Layer 10 of a small transformer language model trained on English Wikipedia (15 layers, counted from 0, width 128).
A neuron adds its activation times its output weights to the MLP's output. To switch it off is to set its activation to zero at one token and run the rest of the model.
A neuron's activation on a vector x is SiLU(gate . x) times (in . x), where the dot is the dot product.

Input weights of the MLP neurons that the questions are about. A number n stands for (n - 128) times 0.0029.
n53 gate: 135, 97, 70, 158, 113, 104, 115, 133, 99, 110, 138, 221, 161, 155, 100, 114, 108, 137, 108, 150, 107, 117, 120, 96, 98, 67, 217, 152, 170, 121, 104, 89, 132, 177, 177, 127, 162, 148, 72, 36, 157, 106, 124, 126, 122, 95, 100, 175, 205, 104, 128, 7, 115, 132, 125, 143, 166, 160, 197, 104, 33, 134, 82, 172, 26, 141, 54, 169, 152, 144, 109, 120, 127, 78, 179, 75, 123, 141, 95, 128, 201, 205, 111, 166, 121, 164, 172, 170, 128, 95, 65, 166, 153, 175, 206, 134, 151, 181, 170, 148, 107, 113, 185, 115, 90, 107, 138, 144, 182, 146, 160, 77, 64, 122, 136, 160, 108, 183, 132, 118, 160, 180, 196, 135, 17, 119, 101, 125
n121 gate: 204, 151, 137, 112, 135, 42, 162, 109, 72, 189, 114, 159, 137, 83, 87, 181, 125, 99, 131, 147, 108, 178, 161, 94, 113, 135, 103, 123, 130, 148, 106, 71, 139, 91, 65, 128, 113, 115, 159, 104, 162, 133, 152, 121, 138, 91, 153, 150, 156, 165, 144, 148, 98, 129, 151, 136, 145, 135, 108, 162, 170, 136, 112, 129, 48, 137, 168, 155, 45, 153, 92, 169, 155, 125, 172, 164, 126, 137, 94, 89, 149, 97, 90, 188, 130, 157, 72, 169, 127, 108, 120, 156, 139, 86, 160, 43, 128, 130, 121, 110, 121, 133, 82, 122, 215, 116, 112, 137, 94, 207, 42, 132, 134, 129, 148, 26, 127, 108, 244, 139, 132, 225, 43, 109, 121, 132, 111, 130
n133 gate: 181, 113, 139, 95, 116, 104, 139, 154, 102, 107, 153, 187, 150, 174, 160, 136, 168, 134, 81, 153, 133, 112, 83, 185, 85, 98, 81, 106, 159, 116, 144, 143, 133, 107, 127, 41, 115, 138, 155, 181, 121, 119, 194, 59, 162, 136, 109, 181, 69, 148, 58, 111, 92, 122, 234, 57, 149, 136, 102, 68, 118, 169, 174, 125, 46, 154, 123, 176, 92, 103, 92, 133, 95, 87, 177, 191, 179, 131, 104, 152, 135, 67, 153, 151, 143, 159, 132, 136, 158, 109, 48, 123, 210, 127, 171, 146, 111, 138, 150, 166, 146, 152, 114, 194, 159, 95, 95, 151, 88, 153, 211, 127, 131, 205, 156, 120, 121, 148, 98, 34, 126, 118, 125, 120, 115, 138, 170, 81
n209 gate: 135, 126, 150, 55, 83, 165, 125, 133, 119, 186, 195, 137, 127, 187, 106, 101, 104, 91, 140, 117, 119, 174, 87, 114, 69, 158, 116, 159, 97, 154, 164, 126, 75, 117, 133, 154, 95, 122, 166, 93, 142, 108, 125, 93, 82, 141, 76, 173, 130, 119, 123, 145, 121, 43, 182, 117, 97, 180, 132, 134, 142, 136, 113, 126, 131, 108, 96, 141, 90, 94, 75, 151, 75, 145, 160, 73, 111, 183, 114, 148, 154, 137, 129, 164, 105, 137, 70, 144, 139, 118, 91, 134, 122, 116, 188, 144, 100, 97, 73, 150, 77, 164, 163, 152, 81, 41, 92, 126, 158, 87, 77, 40, 100, 64, 111, 128, 157, 91, 173, 126, 153, 105, 122, 186, 109, 127, 125, 131
n53 in: 179, 137, 84, 79, 163, 103, 162, 158, 146, 176, 166, 139, 121, 185, 77, 156, 166, 131, 163, 87, 140, 98, 145, 56, 115, 53, 157, 100, 144, 158, 135, 95, 201, 188, 183, 167, 59, 145, 108, 111, 126, 121, 76, 156, 128, 124, 98, 107, 128, 134, 119, 63, 73, 117, 123, 164, 123, 181, 93, 134, 159, 150, 150, 71, 82, 139, 123, 64, 83, 126, 111, 32, 192, 86, 174, 123, 81, 139, 179, 126, 98, 124, 112, 69, 133, 210, 155, 143, 125, 130, 73, 184, 169, 77, 115, 101, 98, 59, 170, 101, 204, 151, 186, 92, 134, 140, 131, 113, 137, 156, 134, 173, 107, 122, 140, 170, 103, 158, 62, 164, 131, 120, 204, 158, 138, 154, 137, 120
n121 in: 183, 128, 138, 81, 175, 205, 86, 81, 186, 113, 109, 170, 102, 114, 163, 147, 150, 161, 148, 158, 175, 125, 170, 131, 150, 94, 50, 149, 78, 73, 42, 77, 203, 119, 196, 78, 120, 136, 175, 149, 148, 164, 94, 78, 138, 146, 141, 132, 142, 149, 83, 174, 114, 161, 119, 140, 110, 107, 142, 104, 101, 114, 130, 102, 77, 112, 83, 133, 121, 191, 169, 113, 105, 142, 105, 122, 175, 32, 98, 150, 129, 126, 93, 112, 46, 143, 120, 130, 102, 107, 116, 70, 138, 125, 192, 93, 85, 110, 180, 145, 122, 118, 110, 166, 177, 139, 129, 188, 173, 135, 127, 133, 114, 126, 174, 109, 121, 93, 141, 158, 106, 57, 131, 58, 121, 70, 164, 111
n133 in: 157, 128, 83, 153, 135, 161, 64, 124, 90, 65, 167, 154, 133, 183, 117, 129, 166, 110, 123, 106, 73, 208, 155, 134, 82, 48, 170, 76, 121, 132, 37, 141, 154, 167, 152, 153, 66, 159, 111, 70, 100, 116, 111, 104, 156, 77, 141, 124, 150, 82, 177, 144, 149, 114, 95, 74, 145, 156, 53, 154, 124, 109, 105, 144, 128, 95, 128, 67, 80, 124, 122, 129, 154, 143, 108, 97, 114, 138, 136, 157, 74, 114, 79, 152, 111, 152, 175, 139, 136, 202, 147, 163, 141, 133, 160, 156, 120, 128, 109, 184, 89, 123, 168, 143, 175, 172, 164, 124, 192, 92, 170, 153, 133, 70, 118, 146, 221, 110, 154, 148, 113, 235, 122, 142, 112, 117, 73, 136
n209 in: 69, 131, 114, 120, 115, 126, 151, 120, 155, 93, 100, 127, 99, 134, 136, 78, 75, 208, 98, 117, 140, 108, 73, 101, 78, 161, 150, 129, 49, 152, 208, 154, 59, 108, 105, 86, 75, 163, 74, 63, 180, 108, 110, 158, 95, 129, 121, 133, 138, 156, 90, 123, 130, 165, 136, 83, 92, 71, 122, 71, 186, 106, 118, 169, 187, 94, 160, 158, 130, 69, 127, 118, 192, 113, 157, 62, 124, 146, 145, 96, 131, 117, 137, 152, 141, 141, 201, 173, 167, 148, 193, 88, 103, 150, 107, 173, 162, 157, 107, 86, 128, 178, 156, 67, 125, 78, 166, 100, 109, 93, 153, 112, 105, 127, 146, 98, 78, 98, 86, 139, 137, 107, 131, 137, 171, 78, 178, 59

Output weights of the MLP neurons that the questions are about. A number n stands for (n - 128) times 0.0032.
n53: 94, 189, 112, 70, 110, 196, 109, 95, 154, 110, 121, 140, 160, 52, 189, 124, 81, 133, 127, 156, 99, 110, 144, 126, 120, 134, 100, 116, 165, 157, 137, 158, 110, 103, 82, 124, 168, 127, 139, 77, 150, 104, 156, 107, 135, 143, 81, 113, 147, 111, 113, 163, 178, 115, 134, 81, 133, 113, 9, 146, 124, 119, 162, 140, 117, 116, 152, 141, 53, 152, 124, 142, 94, 99, 91, 142, 128, 107, 133, 196, 116, 52, 111, 144, 123, 92, 129, 86, 151, 145, 161, 104, 148, 109, 116, 132, 93, 146, 139, 155, 92, 116, 152, 189, 130, 162, 104, 110, 145, 73, 87, 133, 145, 154, 123, 59, 137, 64, 132, 120, 92, 142, 80, 112, 173, 106, 167, 175
n121: 186, 104, 136, 134, 126, 155, 78, 130, 98, 85, 161, 112, 84, 190, 142, 124, 149, 116, 147, 148, 169, 161, 107, 123, 68, 150, 128, 146, 131, 136, 117, 127, 166, 133, 156, 157, 123, 134, 126, 96, 144, 153, 106, 120, 8, 108, 109, 126, 117, 127, 82, 108, 116, 157, 120, 127, 128, 160, 120, 82, 149, 112, 110, 138, 101, 120, 119, 141, 120, 134, 133, 71, 121, 128, 170, 157, 125, 137, 105, 145, 129, 72, 137, 135, 131, 82, 140, 110, 132, 106, 114, 134, 120, 125, 124, 167, 81, 133, 194, 118, 139, 97, 141, 100, 99, 113, 163, 163, 145, 139, 212, 163, 116, 145, 163, 161, 173, 133, 50, 150, 100, 170, 70, 70, 139, 86, 130, 125
n133: 125, 139, 79, 120, 96, 172, 51, 74, 117, 123, 102, 170, 71, 146, 140, 140, 154, 57, 125, 138, 137, 165, 134, 156, 117, 153, 119, 149, 194, 136, 112, 72, 84, 150, 154, 136, 101, 182, 154, 185, 133, 132, 102, 116, 143, 168, 108, 143, 148, 162, 135, 121, 162, 104, 123, 54, 118, 90, 122, 91, 76, 115, 125, 179, 115, 127, 92, 143, 70, 115, 124, 111, 118, 98, 120, 65, 150, 95, 126, 134, 128, 114, 113, 158, 112, 120, 99, 155, 117, 126, 199, 111, 143, 143, 122, 129, 104, 184, 139, 155, 135, 109, 155, 132, 107, 122, 121, 112, 126, 137, 63, 104, 161, 110, 135, 167, 54, 130, 162, 115, 108, 105, 117, 132, 125, 173, 155, 125
n209: 133, 91, 103, 128, 118, 129, 120, 151, 116, 90, 125, 112, 131, 102, 165, 163, 145, 142, 153, 129, 133, 114, 102, 88, 179, 144, 109, 123, 141, 127, 105, 134, 143, 115, 125, 125, 160, 152, 112, 139, 120, 134, 98, 81, 35, 120, 127, 151, 102, 122, 122, 148, 137, 152, 93, 153, 128, 127, 130, 82, 144, 91, 136, 135, 141, 132, 127, 113, 131, 146, 202, 111, 134, 89, 100, 114, 112, 105, 97, 167, 88, 89, 132, 153, 98, 154, 178, 200, 125, 107, 149, 132, 124, 95, 107, 113, 127, 147, 157, 133, 109, 113, 130, 104, 121, 158, 122, 147, 91, 190, 172, 125, 150, 128, 116, 132, 142, 154, 108, 90, 79, 110, 115, 151, 134, 143, 140, 146

Each question names a token from some text and the token that comes next. It shows the vector x that enters the MLP there. A number n stands for (n - 128) times 0.049.

Then comes g, the gradient of the next token's log-probability with respect to the MLP's output, scaled to length 1. A neuron's effect is roughly proportional to its activation times (output weights . g). A number n stands for (n - 128) times 0.0028.

" a", then " dec"
x: 170, 129, 160, 129, 98, 138, 160, 144, 136, 151, 112, 129, 131, 128, 150, 122, 128, 110, 99, 154, 127, 130, 138, 125, 119, 114, 99, 98, 142, 144, 151, 138, 161, 130, 167, 137, 102, 131, 118, 129, 141, 89, 117, 116, 62, 132, 140, 102, 131, 93, 102, 138, 135, 109, 152, 117, 52, 95, 178, 116, 145, 112, 100, 147, 115, 132, 115, 116, 105, 123, 122, 134, 136, 126, 149, 111, 134, 126, 106, 144, 99, 132, 115, 155, 60, 167, 110, 142, 119, 137, 123, 116, 148, 107, 154, 122, 104, 124, 100, 129, 127, 128, 105, 138, 130, 99, 114, 169, 102, 128, 91, 123, 140, 125, 132, 118, 133, 141, 147, 113, 127, 133, 148, 117, 151, 123, 126, 128
g: 166, 82, 142, 141, 112, 154, 128, 99, 178, 92, 101, 145, 190, 130, 87, 119, 98, 68, 156, 141, 106, 138, 97, 137, 82, 98, 103, 165, 116, 115, 166, 80, 55, 143, 94, 152, 185, 154, 149, 113, 156, 101, 118, 108, 135, 136, 97, 188, 163, 146, 128, 102, 146, 154, 180, 148, 109, 115, 112, 80, 66, 104, 111, 138, 144, 74, 136, 112, 119, 169, 204, 176, 132, 136, 104, 118, 137, 147, 59, 98, 89, 126, 129, 106, 98, 87, 137, 155, 96, 118, 130, 96, 145, 174, 135, 126, 173, 103, 153, 154, 138, 61, 86, 113, 59, 111, 94, 141, 139, 135, 133, 188, 118, 151, 79, 177, 143, 165, 112, 151, 154, 121, 152, 149, 112, 99, 137, 104
Which neuron, switched off, lowers the next token's probability most? n121

" P", then "o"
x: 147, 129, 132, 137, 150, 136, 133, 150, 101, 142, 137, 148, 93, 125, 126, 130, 119, 100, 154, 102, 152, 148, 159, 131, 134, 120, 110, 163, 174, 122, 133, 133, 147, 118, 145, 69, 146, 109, 122, 116, 123, 131, 139, 122, 65, 155, 150, 118, 149, 163, 149, 142, 151, 136, 120, 117, 110, 105, 137, 155, 141, 135, 101, 146, 141, 163, 136, 128, 120, 141, 146, 160, 131, 122, 122, 144, 115, 124, 119, 111, 151, 85, 146, 123, 116, 145, 108, 141, 139, 82, 164, 150, 169, 110, 136, 130, 90, 134, 125, 158, 98, 189, 144, 155, 126, 118, 125, 144, 85, 135, 153, 109, 171, 155, 131, 140, 103, 114, 152, 151, 104, 129, 115, 135, 115, 141, 149, 97
g: 95, 116, 169, 164, 136, 128, 162, 138, 171, 154, 128, 120, 105, 94, 96, 125, 137, 183, 129, 158, 103, 141, 136, 94, 146, 148, 197, 83, 117, 157, 145, 121, 119, 157, 64, 128, 106, 85, 144, 156, 90, 109, 124, 107, 114, 122, 110, 109, 133, 117, 140, 48, 147, 186, 63, 133, 125, 61, 206, 112, 129, 145, 137, 119, 156, 144, 162, 104, 98, 50, 152, 127, 188, 149, 163, 176, 68, 165, 77, 160, 164, 191, 133, 162, 79, 98, 139, 114, 122, 164, 125, 168, 94, 139, 127, 127, 91, 160, 143, 169, 167, 129, 191, 101, 178, 111, 133, 134, 137, 95, 125, 119, 84, 120, 109, 125, 163, 96, 137, 89, 99, 145, 139, 158, 101, 120, 120, 130
Which neuron, switched off, lowers the next token's probability most? n133

" this", then " ph"
x: 141, 114, 120, 138, 135, 107, 155, 124, 114, 147, 128, 105, 171, 133, 118, 109, 111, 140, 151, 159, 102, 89, 102, 144, 130, 111, 169, 132, 145, 145, 139, 118, 138, 144, 156, 96, 132, 137, 119, 119, 106, 86, 129, 132, 95, 134, 134, 167, 143, 100, 92, 138, 146, 126, 157, 114, 54, 93, 137, 132, 147, 126, 89, 152, 153, 98, 105, 116, 105, 129, 124, 139, 142, 122, 136, 94, 146, 165, 106, 130, 114, 130, 136, 155, 93, 155, 100, 161, 104, 160, 131, 117, 145, 110, 169, 136, 129, 152, 111, 153, 115, 135, 129, 114, 109, 103, 97, 130, 104, 81, 123, 111, 151, 133, 151, 89, 121, 98, 113, 150, 141, 129, 144, 122, 128, 127, 145, 134
g: 154, 122, 45, 149, 147, 155, 97, 182, 69, 139, 130, 51, 130, 117, 107, 140, 142, 175, 171, 111, 121, 164, 151, 156, 90, 143, 90, 130, 132, 119, 126, 152, 150, 131, 133, 109, 108, 169, 129, 161, 125, 125, 123, 141, 86, 175, 149, 55, 106, 106, 163, 188, 143, 112, 118, 134, 126, 103, 155, 79, 150, 74, 127, 126, 141, 161, 152, 97, 159, 148, 90, 135, 143, 62, 127, 162, 151, 69, 190, 138, 133, 62, 138, 167, 92, 72, 91, 124, 146, 116, 142, 91, 165, 154, 146, 118, 146, 36, 113, 70, 155, 157, 106, 185, 141, 142, 141, 139, 119, 140, 191, 104, 123, 139, 144, 112, 172, 95, 112, 126, 147, 143, 115, 96, 113, 138, 135, 161
Which neuron, switched off, lowers the next token's probability most? n209

" |\n", then "|---|---|---|---|---|---|\n"
x: 177, 131, 158, 137, 90, 153, 164, 125, 132, 108, 142, 180, 116, 156, 129, 153, 165, 74, 71, 198, 126, 130, 127, 127, 117, 121, 125, 113, 131, 106, 117, 93, 138, 132, 155, 148, 111, 127, 129, 147, 144, 114, 147, 120, 85, 154, 150, 123, 150, 128, 148, 144, 149, 146, 126, 138, 108, 112, 124, 126, 144, 143, 134, 126, 131, 133, 124, 132, 63, 125, 131, 106, 137, 139, 151, 110, 89, 107, 123, 140, 125, 92, 135, 123, 97, 141, 118, 166, 126, 149, 123, 150, 106, 143, 149, 120, 75, 150, 115, 122, 142, 160, 123, 133, 138, 129, 129, 122, 146, 137, 124, 145, 179, 142, 127, 148, 128, 134, 147, 152, 103, 141, 145, 108, 137, 126, 146, 131
g: 167, 188, 138, 134, 82, 123, 169, 43, 146, 105, 132, 108, 155, 126, 127, 105, 132, 111, 137, 117, 124, 135, 109, 72, 171, 118, 61, 165, 161, 156, 90, 116, 176, 159, 161, 96, 123, 154, 102, 108, 121, 154, 155, 124, 146, 120, 134, 151, 124, 154, 135, 128, 141, 137, 164, 164, 123, 163, 182, 72, 99, 82, 126, 134, 176, 169, 101, 108, 138, 135, 163, 119, 98, 146, 131, 127, 190, 146, 155, 150, 119, 105, 133, 161, 69, 80, 119, 164, 109, 113, 103, 151, 130, 104, 98, 132, 153, 148, 116, 100, 93, 167, 81, 132, 88, 102, 146, 82, 78, 44, 100, 109, 165, 104, 101, 167, 169, 213, 124, 170, 184, 117, 100, 176, 116, 105, 135, 142
Which neuron, switched off, lowers the next token's probability most? n133

" role", then " in"
x: 105, 142, 103, 135, 154, 102, 147, 121, 127, 98, 144, 121, 113, 93, 131, 137, 97, 114, 110, 131, 90, 137, 124, 121, 95, 122, 138, 121, 160, 124, 127, 95, 94, 149, 131, 130, 100, 142, 111, 116, 114, 124, 108, 134, 76, 114, 105, 94, 142, 103, 127, 87, 120, 104, 121, 124, 123, 125, 149, 108, 90, 130, 83, 147, 174, 150, 125, 93, 137, 163, 142, 119, 139, 128, 139, 131, 126, 127, 136, 153, 138, 148, 141, 119, 88, 179, 102, 122, 125, 133, 124, 99, 95, 110, 165, 131, 122, 158, 156, 164, 107, 146, 152, 132, 136, 136, 125, 117, 126, 131, 169, 148, 182, 194, 148, 143, 137, 128, 144, 138, 114, 116, 154, 126, 131, 138, 169, 103
g: 105, 127, 116, 87, 100, 134, 125, 114, 126, 146, 140, 140, 148, 89, 129, 129, 80, 139, 113, 142, 125, 132, 123, 189, 124, 130, 108, 220, 150, 102, 145, 128, 139, 154, 117, 124, 164, 168, 121, 92, 156, 125, 168, 114, 139, 89, 160, 152, 145, 61, 128, 101, 223, 101, 175, 116, 137, 122, 140, 81, 116, 95, 127, 121, 102, 164, 114, 119, 110, 144, 128, 75, 137, 138, 139, 141, 70, 140, 107, 180, 103, 118, 100, 80, 165, 160, 156, 153, 84, 124, 100, 127, 190, 48, 67, 121, 186, 170, 132, 123, 168, 108, 118, 144, 157, 186, 126, 125, 156, 121, 81, 145, 150, 164, 137, 178, 94, 157, 178, 165, 155, 122, 106, 141, 123, 63, 105, 190
Which neuron, switched off, lowers the next token's probability most? n53

" Fl", then "oy"
x: 148, 129, 159, 118, 142, 136, 140, 137, 107, 145, 130, 148, 128, 106, 131, 159, 128, 149, 123, 143, 124, 82, 144, 164, 149, 177, 149, 121, 139, 135, 147, 148, 111, 91, 140, 114, 118, 99, 147, 124, 128, 119, 140, 99, 106, 140, 140, 113, 124, 131, 138, 103, 132, 102, 97, 115, 85, 122, 156, 131, 109, 177, 150, 109, 112, 143, 117, 104, 123, 75, 124, 168, 154, 96, 126, 151, 119, 130, 163, 116, 130, 73, 135, 122, 98, 116, 116, 151, 119, 129, 118, 141, 116, 111, 83, 155, 100, 160, 117, 139, 132, 150, 115, 111, 115, 115, 90, 122, 111, 113, 131, 93, 157, 138, 159, 116, 153, 95, 166, 133, 91, 104, 126, 131, 142, 95, 142, 110
g: 130, 191, 117, 123, 122, 170, 141, 61, 100, 116, 88, 131, 106, 189, 128, 135, 112, 89, 123, 78, 157, 123, 72, 117, 138, 140, 163, 146, 123, 108, 159, 129, 162, 83, 108, 107, 50, 128, 125, 91, 52, 101, 157, 50, 135, 132, 95, 109, 129, 109, 117, 119, 126, 131, 96, 58, 145, 132, 163, 85, 108, 135, 133, 95, 90, 120, 141, 124, 136, 121, 131, 213, 145, 129, 87, 86, 95, 130, 135, 106, 162, 166, 122, 136, 155, 155, 135, 108, 122, 177, 54, 126, 137, 165, 87, 89, 122, 87, 113, 115, 84, 115, 135, 81, 156, 145, 112, 94, 108, 120, 141, 150, 71, 164, 95, 106, 112, 143, 123, 106, 131, 172, 156, 167, 180, 89, 65, 124
Which neuron, switched off, lowers the next token's probability most? n133

" playing", then " the"
x: 118, 88, 138, 111, 51, 131, 131, 140, 108, 136, 123, 152, 143, 104, 169, 124, 89, 127, 94, 98, 143, 122, 120, 132, 114, 131, 126, 125, 126, 116, 133, 114, 164, 93, 110, 137, 88, 141, 126, 127, 85, 146, 153, 111, 77, 149, 135, 120, 85, 122, 128, 98, 167, 109, 128, 129, 124, 89, 153, 128, 166, 121, 126, 112, 130, 119, 105, 106, 127, 107, 153, 122, 133, 128, 139, 116, 117, 133, 129, 141, 124, 129, 142, 112, 69, 142, 144, 152, 146, 150, 110, 121, 115, 98, 137, 156, 125, 139, 142, 136, 122, 156, 176, 153, 101, 139, 110, 185, 94, 144, 126, 144, 161, 156, 166, 133, 135, 79, 97, 122, 130, 115, 141, 120, 115, 142, 121, 112
g: 148, 119, 121, 168, 171, 142, 108, 108, 122, 89, 128, 101, 119, 163, 147, 133, 130, 126, 143, 92, 167, 121, 117, 157, 49, 157, 88, 66, 123, 144, 117, 144, 114, 118, 147, 106, 140, 111, 129, 131, 145, 155, 218, 156, 90, 137, 56, 119, 59, 171, 84, 150, 104, 126, 55, 136, 177, 150, 165, 137, 132, 109, 117, 124, 110, 128, 96, 147, 108, 131, 75, 131, 133, 121, 155, 146, 145, 128, 105, 82, 83, 83, 140, 116, 88, 172, 119, 120, 155, 101, 78, 145, 115, 175, 131, 149, 151, 73, 137, 83, 109, 139, 84, 87, 119, 82, 175, 145, 104, 115, 97, 110, 147, 90, 123, 75, 183, 74, 94, 132, 121, 120, 139, 181, 157, 153, 55, 91
Which neuron, switched off, lowers the next token's probability most? n133

" the", then " members"
x: 141, 147, 123, 140, 126, 135, 147, 117, 142, 123, 147, 138, 132, 136, 123, 143, 119, 93, 141, 167, 141, 160, 123, 131, 113, 107, 136, 130, 127, 151, 122, 119, 112, 101, 135, 138, 126, 137, 129, 133, 125, 90, 126, 123, 59, 137, 147, 128, 133, 86, 140, 146, 151, 139, 133, 135, 8, 100, 174, 146, 152, 116, 110, 133, 121, 134, 112, 103, 104, 132, 128, 113, 158, 122, 126, 104, 120, 119, 132, 135, 138, 112, 133, 120, 101, 153, 113, 157, 143, 134, 124, 153, 140, 113, 153, 126, 100, 142, 107, 149, 154, 129, 108, 129, 126, 132, 117, 131, 126, 122, 136, 126, 146, 135, 137, 142, 110, 115, 132, 145, 116, 128, 143, 110, 141, 138, 140, 110
g: 134, 158, 116, 161, 84, 164, 142, 135, 136, 162, 102, 146, 121, 100, 153, 90, 94, 124, 171, 93, 125, 149, 129, 82, 130, 141, 80, 134, 136, 122, 152, 126, 98, 113, 94, 93, 191, 126, 128, 85, 146, 119, 171, 117, 81, 139, 137, 138, 132, 142, 165, 163, 195, 165, 137, 111, 121, 119, 117, 67, 96, 116, 111, 142, 164, 73, 139, 72, 186, 170, 115, 189, 115, 114, 119, 124, 90, 150, 172, 136, 55, 116, 135, 115, 96, 114, 158, 156, 125, 96, 101, 179, 102, 147, 152, 119, 123, 97, 196, 77, 107, 97, 163, 125, 65, 118, 85, 122, 168, 111, 192, 180, 158, 157, 110, 128, 144, 116, 37, 176, 130, 138, 136, 136, 101, 104, 115, 85
Which neuron, switched off, lowers the next token's probability most? n209

"iginal", then "ly"
x: 135, 79, 104, 130, 80, 132, 116, 171, 123, 110, 147, 157, 107, 120, 113, 133, 147, 163, 133, 167, 100, 139, 141, 137, 150, 148, 144, 122, 158, 125, 113, 137, 141, 137, 152, 82, 115, 117, 102, 139, 131, 135, 142, 140, 50, 119, 147, 104, 116, 95, 142, 112, 158, 103, 87, 128, 81, 72, 148, 117, 117, 140, 101, 125, 141, 88, 119, 155, 132, 146, 124, 128, 110, 130, 128, 103, 121, 136, 86, 93, 132, 140, 115, 120, 132, 115, 133, 148, 144, 95, 117, 141, 144, 124, 146, 130, 113, 127, 152, 141, 107, 149, 121, 149, 84, 135, 120, 152, 122, 111, 142, 90, 145, 138, 142, 142, 122, 111, 123, 120, 109, 148, 137, 149, 129, 151, 99, 140
g: 164, 79, 146, 193, 115, 116, 127, 132, 103, 88, 95, 151, 121, 129, 102, 174, 128, 138, 114, 152, 151, 123, 124, 140, 157, 125, 117, 171, 163, 134, 139, 98, 81, 115, 145, 101, 152, 93, 128, 92, 107, 164, 138, 172, 179, 157, 167, 126, 102, 127, 145, 115, 109, 129, 108, 144, 122, 122, 154, 98, 88, 149, 118, 82, 131, 94, 55, 181, 101, 126, 125, 88, 120, 155, 151, 151, 82, 100, 128, 99, 95, 217, 164, 90, 174, 90, 163, 63, 113, 137, 151, 103, 127, 151, 125, 98, 138, 123, 137, 165, 84, 124, 7, 128, 116, 91, 161, 174, 125, 142, 123, 133, 122, 134, 56, 179, 132, 125, 109, 126, 127, 157, 110, 142, 92, 133, 89, 49
Which neuron, switched off, lowers the next token's probability most? n53